Layer 4 of a small transformer language model trained on English Wikipedia (8 layers, counted from 0, width 128).
A neuron's activation on a vector x is ReLU(gate . x + bias) times (in . x + bias), where the dot is the dot product.

Input weights of the MLP neurons that the questions are about. A number n stands for (n - 500) times 0.0011.
n16 gate (bias -0.024): 606 469 492 408 552 448 374 548 207 697 636 450 411 709 580 520 516 324 733 552 457 504 288 385 654 709 485 655 657 472 345 373 367 329 445 308 601 433 341 734 624 152 535 535 528 437 362 555 626 402 747 285 622 596 459 515 673 286 456 395 351 352 472 388 680 639 310 476 536 531 432 538 539 259 585 600 395 579 262 709 516 433 600 485 751 632 334 548 492 437 611 634 325 536 433 485 577 273 496 402 476 476 618 587 440 599 504 546 371 595 590 434 249 349 403 796 689 264 525 429 484 508 818 645 512 504 459 445
n25 gate (bias -0.009): 350 417 577 534 496 653 651 342 224 504 637 440 424 395 579 684 427 541 623 480 619 566 472 508 597 602 371 576 624 402 508 516 552 460 613 654 679 388 301 448 424 362 415 849 512 699 667 481 670 428 444 238 524 484 512 556 593 449 430 542 539 500 488 496 290 633 489 681 504 527 603 586 404 441 496 618 73 500 566 567 424 457 606 398 537 618 281 449 601 406 721 469 331 572 326 623 468 320 327 654 266 827 589 667 417 403 610 394 650 324 364 716 351 568 466 430 500 801 408 488 222 369 597 397 477 430 448 679
n68 gate (bias -0.014): 462 533 745 545 464 647 519 527 390 313 474 467 444 425 319 515 197 645 516 318 428 431 496 681 787 632 571 543 390 562 592 469 578 461 611 606 515 374 577 394 417 544 625 425 390 477 508 769 511 378 465 720 520 627 457 360 771 550 366 447 580 707 214 396 382 699 470 473 508 382 636 537 326 605 496 686 204 500 362 656 484 504 639 470 447 396 445 504 381 293 561 653 381 598 519 541 641 631 534 306 677 688 630 320 647 400 438 440 720 362 384 601 504 603 215 536 511 620 698 302 276 515 516 449 400 381 669 481
n86 gate (bias -0.015): 500 537 472 319 442 357 455 513 437 526 487 705 494 700 534 458 392 618 500 474 598 693 588 648 423 682 469 523 564 549 535 503 464 576 740 424 522 641 378 534 610 325 525 525 462 384 444 446 593 493 431 429 622 523 664 729 460 426 574 468 315 595 420 513 506 600 497 611 613 561 529 360 481 552 525 474 363 398 519 464 394 490 464 612 188 594 312 631 426 645 510 522 809 382 570 423 297 581 643 525 445 519 401 368 347 503 354 540 417 532 551 544 525 517 620 331 425 463 745 465 303 468 410 464 487 526 595 253
n167 gate (bias -0.016): 451 493 458 589 724 601 389 632 437 535 647 559 308 595 663 446 853 489 473 337 424 627 535 508 206 496 657 232 523 721 504 415 637 587 511 519 530 511 477 368 470 291 584 560 542 435 740 580 477 295 504 430 370 326 492 300 448 362 592 696 462 511 652 512 585 530 579 488 411 561 340 537 538 441 657 585 757 519 415 574 476 622 624 608 468 519 626 570 615 415 454 370 478 535 652 400 261 307 618 219 508 224 424 295 671 642 368 484 621 542 580 480 574 635 173 528 631 604 409 352 485 519 692 312 322 481 649 677
n217 gate (bias -0.027): 691 407 642 529 588 538 592 331 244 421 485 260 235 404 611 541 507 425 409 459 632 563 568 470 685 684 232 397 522 657 441 552 364 729 426 427 434 485 411 539 420 546 504 536 426 348 584 621 685 611 496 593 519 627 318 622 570 541 403 452 379 380 305 399 694 576 387 553 481 603 711 611 617 466 601 241 470 722 589 413 573 493 654 291 418 530 397 508 306 355 707 678 367 470 537 632 564 567 588 518 493 597 212 496 541 433 391 527 386 467 451 769 297 462 238 367 475 612 477 529 575 467 496 682 526 452 599 247
n252 gate (bias -0.013): 277 621 316 655 338 681 426 800 616 472 634 530 721 726 263 484 635 492 417 516 289 593 602 441 434 437 379 448 709 225 367 461 409 364 593 646 294 620 559 426 370 511 504 466 272 629 723 515 306 380 619 492 452 625 512 402 593 520 527 469 442 672 461 245 436 409 401 358 543 597 575 575 623 603 473 598 294 353 383 520 560 481 402 372 545 539 644 460 274 192 589 531 298 520 554 676 428 602 431 419 672 570 632 511 571 578 551 349 469 473 599 345 627 641 412 439 617 537 596 303 304 442 326 838 629 617 635 574
n261 gate (bias -0.019): 652 407 511 386 396 702 450 627 500 666 367 559 381 448 645 353 609 476 576 392 511 504 695 339 749 543 486 467 280 648 296 539 416 419 468 542 377 464 500 558 287 534 670 636 479 561 653 496 415 339 511 446 643 486 445 287 578 632 621 402 797 384 433 450 366 570 360 558 371 454 598 490 521 438 628 579 580 489 475 812 610 575 532 469 462 399 431 340 450 554 635 507 463 405 812 490 496 619 592 765 425 454 713 561 561 286 511 631 355 618 386 511 469 644 507 444 420 560 607 227 267 359 537 424 611 471 482 582
n268 gate (bias -0.007): 351 500 624 456 542 364 269 558 538 566 440 433 336 530 445 315 774 393 629 595 548 594 322 488 805 537 651 454 609 591 504 566 583 718 394 605 508 715 467 547 556 598 278 409 265 794 529 613 573 374 709 438 366 549 671 480 653 553 500 564 650 255 334 640 618 372 316 570 402 468 372 760 407 608 341 686 583 581 320 417 496 537 277 575 483 405 462 317 496 598 496 500 446 425 459 551 229 290 718 714 676 557 451 539 389 361 170 264 411 725 573 667 418 605 400 668 448 496 319 346 287 468 453 388 677 733 655 431
n16 in (bias -0.005): 587 607 455 415 532 666 629 473 359 589 448 518 365 551 389 442 421 452 473 593 477 687 658 240 569 361 466 288 576 450 534 269 360 441 222 398 564 356 297 715 567 354 674 534 379 500 508 447 622 312 531 523 480 427 414 540 484 370 680 432 663 402 511 496 367 560 609 608 423 712 597 585 349 318 452 338 671 416 489 593 658 542 535 537 528 296 629 236 454 718 580 481 532 676 405 390 527 662 523 746 626 764 492 288 376 611 492 356 553 485 543 688 405 504 522 399 645 404 453 367 692 526 317 40 481 665 633 508
n25 in (bias 0.006): 362 470 645 432 559 598 874 409 432 457 774 354 576 363 650 512 258 725 579 421 397 597 575 337 790 472 602 404 565 426 453 559 496 615 531 573 523 515 337 481 409 337 392 568 485 492 619 661 515 285 294 352 572 496 540 354 690 399 585 553 481 645 469 473 466 564 584 488 625 308 413 369 515 563 545 618 279 388 628 555 760 307 539 436 344 656 341 334 741 500 469 457 335 456 354 638 710 301 523 658 446 581 427 648 496 457 763 484 469 469 398 516 329 484 504 373 360 747 628 585 465 404 460 144 535 449 571 232
n68 in (bias 0.002): 343 700 496 679 406 735 419 463 398 537 453 667 623 240 429 411 558 664 268 511 358 401 511 337 577 522 468 447 807 489 530 519 609 496 651 533 594 757 726 468 348 620 858 299 354 463 489 449 449 553 643 415 568 504 470 415 573 352 629 525 449 464 474 463 774 349 330 470 411 515 343 336 471 657 532 601 507 445 614 328 496 452 496 589 508 344 338 654 489 692 415 393 663 594 683 401 594 392 529 657 563 426 405 634 515 610 541 473 321 452 396 438 390 454 392 232 410 388 504 328 474 427 730 598 582 530 613 588
n86 in (bias -0.001): 555 417 215 277 595 789 434 470 504 451 434 403 569 473 582 470 548 558 602 609 643 478 421 466 407 425 514 439 375 834 571 713 273 447 693 720 376 496 325 652 460 369 563 370 500 321 580 515 467 542 576 646 469 414 663 514 326 582 745 515 445 464 541 384 590 562 201 365 556 666 481 364 456 492 486 391 613 411 470 221 611 567 466 435 669 594 447 187 440 474 489 467 776 621 732 521 462 575 460 393 485 481 548 582 376 392 553 644 555 485 381 407 425 393 678 559 431 508 504 835 496 489 485 545 612 694 439 686
n167 in (bias 0.007): 566 547 485 464 85 549 585 616 641 613 373 607 297 561 414 373 592 554 263 200 427 496 579 608 415 515 554 633 754 291 537 344 474 492 474 438 685 489 385 401 656 358 610 605 772 522 345 599 563 515 413 571 660 701 383 446 303 530 622 296 617 569 585 414 386 341 395 571 559 416 605 622 408 707 374 654 395 478 552 673 473 463 522 338 707 466 489 455 515 548 570 681 497 530 401 511 492 526 485 694 307 574 640 613 522 544 504 224 357 400 479 492 184 577 515 535 583 639 534 460 295 526 542 492 381 467 587 589
n217 in (bias 0.001): 504 562 618 554 778 383 658 415 643 496 500 361 442 566 431 508 571 350 553 726 441 189 593 516 389 536 671 422 630 753 460 616 492 455 409 701 457 658 408 534 481 527 390 675 275 564 516 689 460 353 256 584 455 312 366 393 454 297 655 657 670 257 401 404 592 266 480 294 636 500 464 742 642 91 465 331 427 548 356 549 545 512 576 624 412 388 565 472 488 548 524 603 541 622 540 542 423 681 638 472 348 675 452 401 488 452 520 500 429 640 609 868 431 504 582 571 442 483 397 678 276 299 687 313 749 396 304 528
n252 in (bias 0.005): 473 657 431 654 489 520 462 531 544 516 378 421 663 829 713 539 775 571 453 571 301 423 523 473 508 269 379 615 404 320 341 418 717 421 492 454 584 385 554 304 394 530 577 459 392 690 361 462 361 297 579 333 659 551 544 623 379 512 361 367 523 599 389 539 478 598 538 379 321 450 249 717 431 708 564 797 370 512 515 484 396 369 265 492 602 687 599 421 690 461 728 608 383 464 423 571 295 332 496 335 803 388 666 456 676 427 543 573 626 752 587 321 634 448 678 455 534 532 480 381 586 573 298 492 625 628 492 372
n261 in (bias 0.008): 465 622 330 508 541 409 797 731 516 456 357 542 419 524 530 413 558 485 512 130 422 677 548 571 480 623 351 548 516 397 638 623 496 532 684 209 415 375 666 466 519 466 609 439 367 508 556 554 465 371 568 789 496 524 605 595 520 535 398 659 504 558 562 472 466 634 458 572 425 243 536 610 263 716 477 850 528 633 579 444 431 606 397 462 371 647 480 236 532 594 355 563 304 677 406 466 400 365 352 368 524 822 488 260 583 598 385 537 492 433 622 570 515 354 181 471 183 570 362 656 745 547 471 472 603 599 319 571
n268 in (bias -0.007): 395 519 512 622 273 564 637 648 792 568 496 515 361 435 675 694 294 424 536 480 527 650 644 421 343 344 584 617 539 365 567 417 572 439 504 496 481 414 393 395 535 617 730 792 629 563 456 445 633 642 331 690 302 480 343 534 274 378 445 236 320 608 437 329 439 350 543 524 500 344 540 508 558 796 711 400 312 327 358 492 423 634 528 489 675 520 548 704 555 575 433 779 563 480 582 439 709 484 270 301 457 378 743 624 396 862 289 517 449 314 344 471 602 439 334 417 634 619 561 508 397 531 619 484 425 563 431 551

Each question shows a token from some text and the vector x that enters the MLP there. A number n stands for (n - 500) times 0.0096.

"th": 455 432 400 393 500 500 410 391 520 532 378 712 504 423 404 403 512 489 565 589 514 672 643 447 467 503 566 476 517 512 567 519 307 515 520 350 474 339 379 424 525 593 494 591 403 489 554 490 453 380 596 359 483 663 581 360 588 666 645 412 509 576 676 574 515 569 673 521 371 464 461 639 546 402 431 401 419 691 575 457 400 448 613 596 387 555 414 651 429 477 516 566 601 420 461 370 509 563 353 495 342 507 468 496 481 756 552 541 555 666 736 579 524 357 428 471 670 420 473 636 561 456 433 407 447 409 271 460
Which neuron lights up most? n16

" (": 477 523 420 397 373 518 428 289 507 695 440 426 727 466 383 417 494 643 547 525 538 477 562 412 543 507 619 506 521 753 663 558 493 446 560 424 516 425 518 558 427 586 383 559 489 504 431 547 448 392 398 403 642 663 619 494 462 546 650 542 456 540 690 491 385 525 655 431 438 439 444 545 368 543 560 525 405 770 450 524 526 553 480 578 445 367 643 680 509 572 486 582 502 640 404 545 456 595 524 438 394 453 591 555 640 530 337 523 493 598 412 510 335 319 367 339 543 407 515 522 558 469 381 544 459 299 523 243
Which neuron fires most, and how strongly? n68, at about 0.36

",": 444 449 313 472 317 537 318 365 541 587 568 633 621 579 375 254 512 458 529 679 559 420 570 433 513 460 513 530 635 645 556 531 428 545 516 483 534 511 439 521 480 641 413 562 470 598 486 479 379 445 534 447 511 536 565 481 535 628 720 513 430 579 659 568 406 510 721 488 363 519 436 587 336 453 670 439 453 685 407 479 557 505 449 507 578 360 485 593 458 664 400 526 463 555 562 533 515 566 367 298 459 555 596 662 636 525 374 479 488 600 463 514 358 273 368 357 607 483 459 632 570 494 312 456 492 417 536 382
Which neuron lights up most? n252

"A": 474 508 464 464 502 476 425 320 631 525 310 530 699 316 365 369 488 472 518 637 528 494 534 363 583 480 601 580 549 521 590 616 458 627 594 508 499 547 582 372 352 607 410 558 384 466 512 352 440 385 618 456 504 575 478 398 469 632 577 506 500 550 649 491 407 523 569 434 331 488 495 598 421 534 751 512 439 562 493 432 580 540 552 603 572 431 392 624 368 635 426 456 502 617 566 502 363 559 481 239 349 602 659 753 513 412 490 608 415 531 595 436 473 253 459 434 657 574 443 507 581 555 302 561 486 366 458 498
Which neuron lights up most? n252

"her": 526 461 427 504 345 390 403 421 614 514 454 557 635 559 439 307 520 520 413 637 496 512 627 435 322 448 539 654 551 620 646 465 575 591 457 602 563 481 412 594 443 668 388 696 434 505 480 441 315 360 591 536 531 556 557 451 666 568 539 458 428 635 598 406 362 510 598 400 413 470 458 413 441 592 603 515 365 661 444 482 624 556 561 543 399 376 523 353 613 558 464 588 596 506 559 356 410 519 415 522 316 484 482 756 470 512 515 673 622 558 551 364 503 332 463 482 709 440 374 426 533 618 388 396 288 518 500 450
The two highest activations, in order: n252, n86

" of": 632 521 353 487 471 448 383 409 625 562 482 589 462 470 394 270 466 440 604 612 505 471 628 571 518 509 529 532 468 612 634 478 497 548 476 485 509 543 453 487 510 590 484 600 386 423 376 602 359 394 650 405 453 522 498 402 688 621 664 425 457 617 732 513 469 520 704 477 377 418 346 510 427 470 543 592 520 707 492 441 497 611 503 467 456 515 402 576 537 682 490 527 604 523 577 427 409 516 412 458 348 533 536 662 526 567 500 574 487 511 593 528 331 294 360 398 707 481 485 548 531 565 174 476 332 307 395 479
Which neuron fires most, and how strongly? n167, at about 0.2

" and": 288 490 287 463 294 471 311 468 635 591 500 623 573 478 539 269 414 421 601 607 517 380 615 565 474 430 573 546 652 580 625 537 447 607 490 523 422 592 536 527 445 575 366 612 477 544 483 463 416 437 567 417 411 494 703 545 557 525 687 483 466 590 640 461 533 491 695 451 434 440 482 632 404 558 640 522 384 640 471 365 629 581 539 567 530 417 423 564 471 595 519 612 508 541 456 450 447 457 391 417 424 530 571 651 511 568 372 518 538 537 576 510 381 226 359 369 633 518 377 596 619 558 324 310 465 418 456 460
Which neuron lights up most? n268

"p": 519 365 446 347 398 462 409 482 466 444 373 521 622 384 334 379 486 523 642 686 595 448 584 414 428 574 634 534 419 440 539 518 424 549 551 512 532 420 365 419 477 653 413 597 508 596 422 424 318 489 484 427 530 564 573 395 435 668 760 557 428 622 794 507 385 545 588 450 385 684 530 722 454 699 531 705 399 600 537 389 531 441 407 569 524 460 465 565 504 666 536 540 496 453 569 429 458 549 395 459 439 457 536 501 649 613 482 432 560 618 568 453 539 298 349 509 447 351 540 591 489 501 409 475 532 467 469 283
The two highest activations, in order: n86, n252

"er": 524 493 440 352 381 528 592 434 811 645 649 584 513 496 468 417 485 606 653 572 632 547 607 218 609 508 571 477 416 663 633 436 432 590 466 494 669 434 546 609 471 482 501 608 428 605 363 509 416 465 590 416 536 563 468 518 557 647 435 525 450 400 777 551 351 551 657 549 517 457 392 651 484 513 302 414 368 511 403 479 617 411 463 546 604 370 501 465 447 417 360 599 492 493 431 403 541 482 428 458 318 380 489 437 478 570 381 508 531 571 609 408 433 477 511 540 538 389 458 688 595 497 365 573 329 329 431 585
Which neuron lights up most? n16

"ad": 316 338 422 362 561 456 512 331 687 443 464 694 545 490 362 374 493 528 453 614 451 597 403 495 602 564 553 458 600 563 708 455 463 607 548 424 579 356 593 386 473 562 538 625 543 556 375 583 410 502 632 390 434 656 543 449 433 567 628 514 481 647 604 557 455 438 546 486 523 455 596 602 540 437 517 400 246 688 597 420 544 497 568 616 584 499 533 475 513 638 395 441 503 481 310 405 359 452 497 600 333 599 615 456 447 633 414 629 537 535 449 534 385 260 449 588 561 535 442 530 536 674 389 451 392 282 472 461
Which neuron fires most, and how strongly? n25, at about 0.51

" Te": 403 393 433 390 470 669 424 212 531 656 471 585 544 506 407 349 587 501 524 565 562 437 634 550 697 711 607 539 413 468 463 442 484 616 659 440 452 390 655 469 475 577 584 498 443 438 457 553 349 386 478 567 552 670 434 225 467 516 509 581 403 528 725 527 477 541 576 360 420 540 468 518 485 499 537 448 398 679 385 369 549 420 520 540 624 485 558 464 467 668 525 473 461 415 491 484 452 564 489 365 391 684 523 494 666 710 398 699 553 594 494 454 484 348 493 417 481 501 443 584 432 571 367 564 488 347 448 418
The two highest activations, in order: n261, n68

" Bar": 580 507 431 376 395 599 383 409 647 650 601 626 591 327 398 347 549 598 494 614 573 496 522 509 469 543 570 489 469 524 585 481 487 461 537 497 657 438 646 471 430 572 606 586 318 581 495 393 268 320 577 465 573 537 379 366 668 491 613 455 540 613 721 518 436 500 536 429 535 433 473 479 471 515 413 527 428 664 410 413 408 546 468 522 695 531 462 442 426 490 435 441 607 455 491 466 396 525 378 460 447 531 450 549 551 634 405 742 476 572 557 388 493 344 507 475 565 586 526 755 412 730 286 430 490 326 493 313
Which neuron lights up most? n252

"-": 572 422 472 482 471 511 392 353 450 582 528 472 590 533 255 372 481 532 547 615 559 449 543 428 535 656 475 517 540 621 638 591 501 571 463 425 470 490 417 369 389 535 454 641 539 446 558 472 412 484 563 468 555 683 541 335 452 677 586 499 457 544 631 519 511 532 727 476 455 539 457 590 431 528 639 408 374 728 397 411 592 441 570 533 586 480 573 636 492 546 493 557 467 593 582 348 476 604 401 343 425 451 371 589 645 640 454 438 593 621 504 471 463 323 333 375 651 498 392 721 561 446 282 421 502 334 391 272
Which neuron fires most, and how strongly? n217, at about 1.3

" Ma": 504 517 339 526 429 676 410 336 549 594 543 525 518 438 431 280 571 496 637 534 383 310 691 546 617 604 601 399 448 427 504 576 414 579 590 391 533 484 614 448 370 603 509 487 323 483 431 482 385 426 596 523 502 582 532 318 457 586 545 445 422 569 700 503 386 545 565 436 230 521 505 546 490 607 648 478 394 628 504 415 593 469 486 538 710 513 478 462 431 614 581 479 548 573 477 428 395 461 465 436 472 560 563 554 622 634 384 652 591 560 524 486 517 231 507 466 638 554 502 722 501 487 288 424 467 381 552 324
Which three neurons fire most, strongest first? n252, n261, n68

"\\": 463 392 510 466 486 594 445 459 467 626 398 513 680 505 317 318 539 519 547 556 667 348 576 553 525 742 528 416 449 670 560 502 391 537 547 512 430 388 507 414 479 539 441 601 609 442 420 574 420 436 555 511 554 527 486 407 482 640 523 611 384 528 703 546 470 470 768 439 380 415 449 598 482 464 666 456 415 784 464 452 538 421 528 475 431 454 541 507 487 640 404 515 514 607 565 491 419 601 377 316 367 501 619 552 733 722 408 518 473 455 449 496 359 305 429 262 607 473 476 551 522 532 391 484 458 399 516 421
Which neuron lights up most? n217

"}": 439 383 492 582 488 462 404 447 550 522 473 598 616 544 405 361 458 438 495 631 571 359 719 487 527 640 531 453 473 654 540 535 405 756 547 482 504 523 419 415 360 556 390 482 536 435 494 500 368 428 506 561 456 544 540 453 519 640 672 502 507 629 631 654 442 567 647 535 432 484 447 609 413 492 575 359 284 727 524 545 387 478 551 418 500 608 569 544 534 561 451 437 418 592 480 434 401 538 393 417 342 587 646 586 571 584 439 524 652 610 491 456 323 218 314 306 656 525 529 545 602 443 399 550 493 369 381 362
The two highest activations, in order: n217, n25

" ma": 497 556 298 496 438 620 423 317 497 633 435 556 539 407 428 349 576 426 611 587 412 366 788 553 586 614 547 429 457 441 434 502 384 560 581 420 446 569 608 437 386 642 411 517 387 518 432 491 351 444 557 463 519 594 536 370 486 595 496 497 372 527 668 506 421 516 637 448 203 540 470 640 445 551 712 537 412 605 521 483 618 514 459 528 591 522 409 430 406 534 512 569 504 687 605 408 432 520 413 398 477 619 600 611 639 660 406 551 612 590 642 500 436 314 497 410 576 519 421 638 512 432 279 402 504 429 548 361
The two highest activations, in order: n252, n261

"il": 423 490 426 438 495 488 498 468 473 646 458 567 741 572 396 475 609 684 596 692 541 610 526 427 436 410 485 543 603 560 576 380 478 637 578 428 460 405 559 487 542 529 455 507 429 497 519 594 353 459 514 441 470 738 589 341 639 615 575 399 442 678 585 598 498 450 507 498 362 441 442 393 598 592 339 371 396 813 474 425 668 494 503 355 611 578 519 448 453 530 370 509 575 514 499 407 325 525 457 468 330 598 585 481 535 643 446 503 430 554 517 399 397 282 537 575 614 602 441 551 500 601 442 405 360 324 370 338
Which neuron lights up most? n252

" U": 500 453 432 540 486 385 550 467 573 607 398 547 567 371 475 417 470 457 524 493 477 420 526 461 447 520 485 445 445 444 618 689 428 512 638 435 457 366 532 466 379 595 466 558 204 424 414 347 313 491 597 509 600 641 527 332 530 683 685 531 534 558 679 450 380 591 612 456 374 494 542 642 518 468 626 415 380 752 428 453 529 497 546 636 603 424 530 514 400 678 633 409 451 512 561 567 417 569 379 408 407 503 561 661 581 527 420 603 573 572 496 451 435 307 380 513 639 578 514 686 541 627 296 472 452 364 478 354
Which neuron fires most, and how strongly? n261, at about 1.6

"d": 396 412 467 334 525 560 388 517 538 436 424 610 465 499 419 105 502 455 564 742 651 441 497 541 558 587 611 465 359 604 532 529 350 654 493 464 607 384 530 677 504 594 493 549 494 615 531 444 301 537 396 350 464 552 438 425 465 737 576 551 434 545 706 573 538 554 572 586 388 443 429 549 383 495 532 569 350 680 457 567 648 423 384 496 441 398 596 498 507 657 435 547 555 539 539 460 424 610 301 394 297 457 534 425 624 524 488 612 442 542 636 371 511 346 471 464 493 481 486 600 550 519 397 539 528 604 508 464
Which neuron lights up most? n261

"s": 473 437 342 424 527 385 508 320 658 643 447 620 574 392 412 382 400 708 543 716 463 409 513 512 496 524 476 543 409 711 530 602 417 547 647 442 535 552 316 467 509 628 390 581 567 537 429 494 408 279 603 523 471 614 609 445 626 590 711 402 541 535 696 586 430 538 507 440 428 449 414 533 579 529 669 437 374 619 485 455 501 399 495 581 568 497 513 474 396 608 483 457 713 490 389 412 541 577 396 501 383 381 443 632 479 631 562 543 508 461 528 351 482 277 320 439 646 470 473 591 608 541 347 437 459 437 401 440
Which neuron fires most, and how strongly? n86, at about 1.8

"{": 598 379 528 479 401 544 477 405 501 698 502 508 616 410 343 332 568 531 568 507 580 372 652 366 407 557 461 409 418 700 574 569 418 538 461 498 506 423 468 460 360 535 471 568 447 493 396 388 443 437 544 606 570 627 557 403 510 693 608 439 489 455 677 534 529 451 738 477 530 388 317 551 402 480 543 364 353 726 570 555 511 505 486 493 499 517 556 610 518 632 483 533 547 538 640 505 475 455 474 363 385 490 608 617 631 616 434 480 595 595 514 496 264 306 425 416 611 507 568 646 476 631 379 559 456 213 449 330
Which neuron lights up most? n217

" out": 529 485 431 375 458 420 362 326 617 697 483 523 552 406 417 474 363 451 560 586 494 443 472 582 548 590 637 473 531 693 641 432 408 452 522 477 453 444 478 486 516 572 486 661 456 520 403 513 441 335 660 338 529 613 532 481 536 574 518 478 403 522 749 596 298 446 618 391 545 498 432 717 533 450 703 541 522 739 420 437 648 524 516 594 379 473 541 432 467 437 386 465 645 502 499 438 480 539 241 543 311 568 497 529 484 729 398 486 557 589 537 525 457 398 463 460 566 388 483 556 437 665 218 467 481 425 505 506
Which neuron lights up most? n16

"n": 477 312 345 393 420 591 448 537 423 564 435 562 479 560 340 334 504 547 521 539 404 370 523 455 420 427 645 610 506 436 547 473 458 609 522 552 468 411 361 399 540 488 518 714 514 501 640 420 417 651 409 499 651 694 488 464 588 562 668 597 561 644 728 677 483 425 691 421 392 578 380 542 427 603 538 485 308 651 423 493 625 473 411 560 565 379 640 511 430 511 495 596 549 601 437 479 486 525 412 361 411 399 481 524 603 627 535 566 576 582 483 271 515 322 400 285 581 448 419 690 457 396 505 560 476 414 579 465
The two highest activations, in order: n167, n252

"ch": 396 483 442 288 440 594 453 383 530 391 503 625 516 397 334 387 502 392 534 737 592 400 610 467 603 620 669 478 346 540 569 335 391 658 504 511 487 450 539 557 538 477 700 503 453 521 449 419 376 492 491 574 391 732 519 440 585 593 573 515 391 460 660 630 475 671 535 499 404 604 440 519 466 553 256 390 464 642 398 540 420 475 497 608 606 391 528 526 459 538 668 395 537 482 425 448 511 386 524 450 323 595 540 396 675 682 423 607 448 624 668 502 543 440 530 412 445 431 422 602 493 516 392 630 512 328 548 434
Which neuron fires most, and how strongly? n86, at about 0.13

" bi": 535 506 458 478 481 638 455 376 587 609 509 559 530 397 440 329 466 623 722 552 495 468 583 475 473 563 447 391 484 542 399 514 478 622 510 510 426 488 562 569 333 565 529 518 553 617 467 465 258 493 565 483 578 551 505 431 486 530 456 511 378 657 721 390 443 603 610 376 373 567 433 632 602 402 675 541 418 638 461 496 578 464 394 496 506 454 419 418 405 501 432 481 556 608 506 410 441 641 371 373 515 564 461 551 564 738 437 697 687 729 505 467 341 331 476 312 550 459 473 679 433 631 286 400 427 374 488 364
Which neuron fires most, and how strongly? n252, at about 1.2

"k": 346 377 425 513 369 605 558 336 671 443 475 494 526 318 313 383 460 409 497 594 500 474 397 500 547 655 522 435 443 458 509 456 386 501 554 440 663 454 592 364 480 498 588 510 377 578 439 492 471 350 628 543 489 653 624 405 532 617 750 539 511 599 572 705 512 572 526 543 449 571 520 626 611 534 557 589 245 761 342 545 510 695 529 482 612 449 510 506 426 499 590 457 358 521 564 387 348 475 412 447 493 441 540 644 589 722 595 607 508 503 515 339 370 400 381 402 541 539 510 552 388 466 390 469 495 394 524 465
Which neuron fires most, and how strongly? n68, at about 3.5

" ": 523 489 375 442 545 526 426 268 656 594 467 565 710 438 421 300 516 501 571 552 558 384 481 427 547 620 455 393 363 680 578 523 348 471 508 489 514 483 597 428 455 577 420 617 610 496 347 541 315 419 525 409 539 554 545 294 519 598 481 647 634 608 719 494 457 471 562 595 420 531 458 657 469 495 498 479 476 685 521 591 530 533 458 539 638 487 527 498 383 494 480 569 445 620 575 477 487 622 391 525 391 613 556 678 591 483 406 581 570 545 623 584 286 305 480 299 501 446 388 612 520 450 348 485 444 357 451 272
The two highest activations, in order: n261, n217

"ome": 412 533 509 374 535 578 495 415 549 615 549 522 602 504 410 307 620 448 526 607 547 394 569 414 446 648 485 535 479 593 508 498 442 696 482 599 439 352 519 404 505 686 463 609 366 580 392 425 382 546 588 444 378 547 508 511 422 608 607 526 513 457 641 555 511 548 647 434 276 533 429 598 403 556 680 474 370 554 387 348 470 470 368 477 370 318 459 445 478 517 383 531 456 709 434 570 412 524 567 458 283 505 383 552 672 625 412 465 636 642 428 576 495 288 479 522 474 372 545 704 599 633 594 693 399 494 593 341
Which neuron lights up most? n217

" time": 428 547 309 503 539 388 357 356 636 605 407 710 546 382 409 343 590 597 541 675 615 434 451 490 467 425 519 456 570 600 615 579 411 702 672 598 580 538 465 544 581 731 445 601 375 483 411 478 275 387 626 421 475 626 645 448 560 537 524 425 464 650 729 445 395 462 546 389 497 400 483 585 456 422 647 436 493 580 520 599 543 467 473 451 379 424 407 435 453 595 428 410 500 495 464 452 473 566 397 532 470 561 456 549 585 624 352 568 557 615 505 591 439 407 433 368 509 533 459 674 474 637 293 351 345 339 547 508
Which neuron fires most, and how strongly? n86, at about 0.87

"est": 330 458 491 267 491 383 542 372 667 478 419 702 582 449 546 438 431 502 491 566 613 445 626 489 556 647 495 430 475 595 607 499 425 536 625 535 407 468 452 514 532 721 450 601 565 606 410 554 502 451 430 322 567 512 477 543 540 530 492 546 474 502 679 646 463 443 577 272 517 528 474 411 473 619 462 308 474 554 506 460 603 523 449 468 351 518 388 372 439 548 485 575 684 542 494 320 452 577 502 340 446 431 638 409 515 787 363 553 668 644 565 557 377 420 483 442 582 508 545 680 571 583 428 385 374 335 325 463
Which neuron lights up most? n86

"hi": 440 550 485 604 411 606 411 445 550 676 476 515 496 394 350 364 522 674 533 483 521 573 598 372 469 397 581 619 568 509 434 464 325 581 495 537 575 277 605 681 623 519 435 627 362 511 434 525 434 361 662 455 556 750 498 487 555 473 503 486 490 558 554 464 363 622 632 261 392 582 522 365 486 442 586 639 462 772 313 573 697 497 572 553 634 343 561 329 590 422 538 520 500 423 394 448 438 494 441 539 449 556 589 626 574 589 407 564 503 572 448 404 595 242 450 501 490 380 400 432 582 497 437 531 441 391 461 425
Which neuron lights up most? n16

" $": 538 325 512 487 503 577 490 521 503 606 526 471 643 373 429 284 594 488 480 448 454 269 641 499 476 633 548 450 455 557 583 541 354 545 518 432 394 513 448 398 502 558 316 511 410 419 513 419 448 477 601 458 562 535 616 469 605 777 591 518 543 599 756 506 361 486 688 472 482 379 397 647 419 433 655 388 389 704 515 494 557 419 475 545 560 501 494 516 496 681 508 497 451 549 576 555 524 574 329 452 261 479 558 629 642 546 372 596 583 543 567 504 418 340 326 355 586 539 525 587 452 593 367 542 408 385 570 335
Which neuron lights up most? n261

"i": 318 465 462 548 458 585 365 376 598 658 355 530 530 467 300 332 492 641 521 621 489 419 593 446 556 614 540 454 432 502 403 519 393 640 589 397 402 472 471 394 413 484 591 513 438 512 636 539 411 576 608 565 558 631 541 448 461 563 607 461 495 648 634 607 530 576 632 435 270 516 443 371 649 509 436 480 460 679 266 530 684 622 669 393 691 485 762 504 377 509 534 538 539 474 447 479 293 525 448 426 410 519 546 513 511 553 534 529 422 607 469 396 334 367 376 433 662 537 513 653 398 441 414 553 539 359 460 513
The two highest activations, in order: n167, n68

" many": 399 523 455 461 501 604 431 268 617 614 334 692 552 323 501 371 477 506 544 526 523 419 628 335 416 576 608 439 502 554 694 488 532 548 552 469 420 536 457 441 442 560 386 630 378 540 425 566 496 425 796 392 420 492 514 473 604 593 591 460 564 577 655 477 417 557 573 440 383 480 392 596 504 536 595 530 458 624 466 404 604 520 455 524 362 364 477 505 384 508 386 449 558 589 547 478 479 530 494 484 292 488 441 610 512 694 359 629 651 415 575 704 451 289 394 490 647 505 478 627 573 643 436 354 318 375 611 444
Which neuron lights up most? n268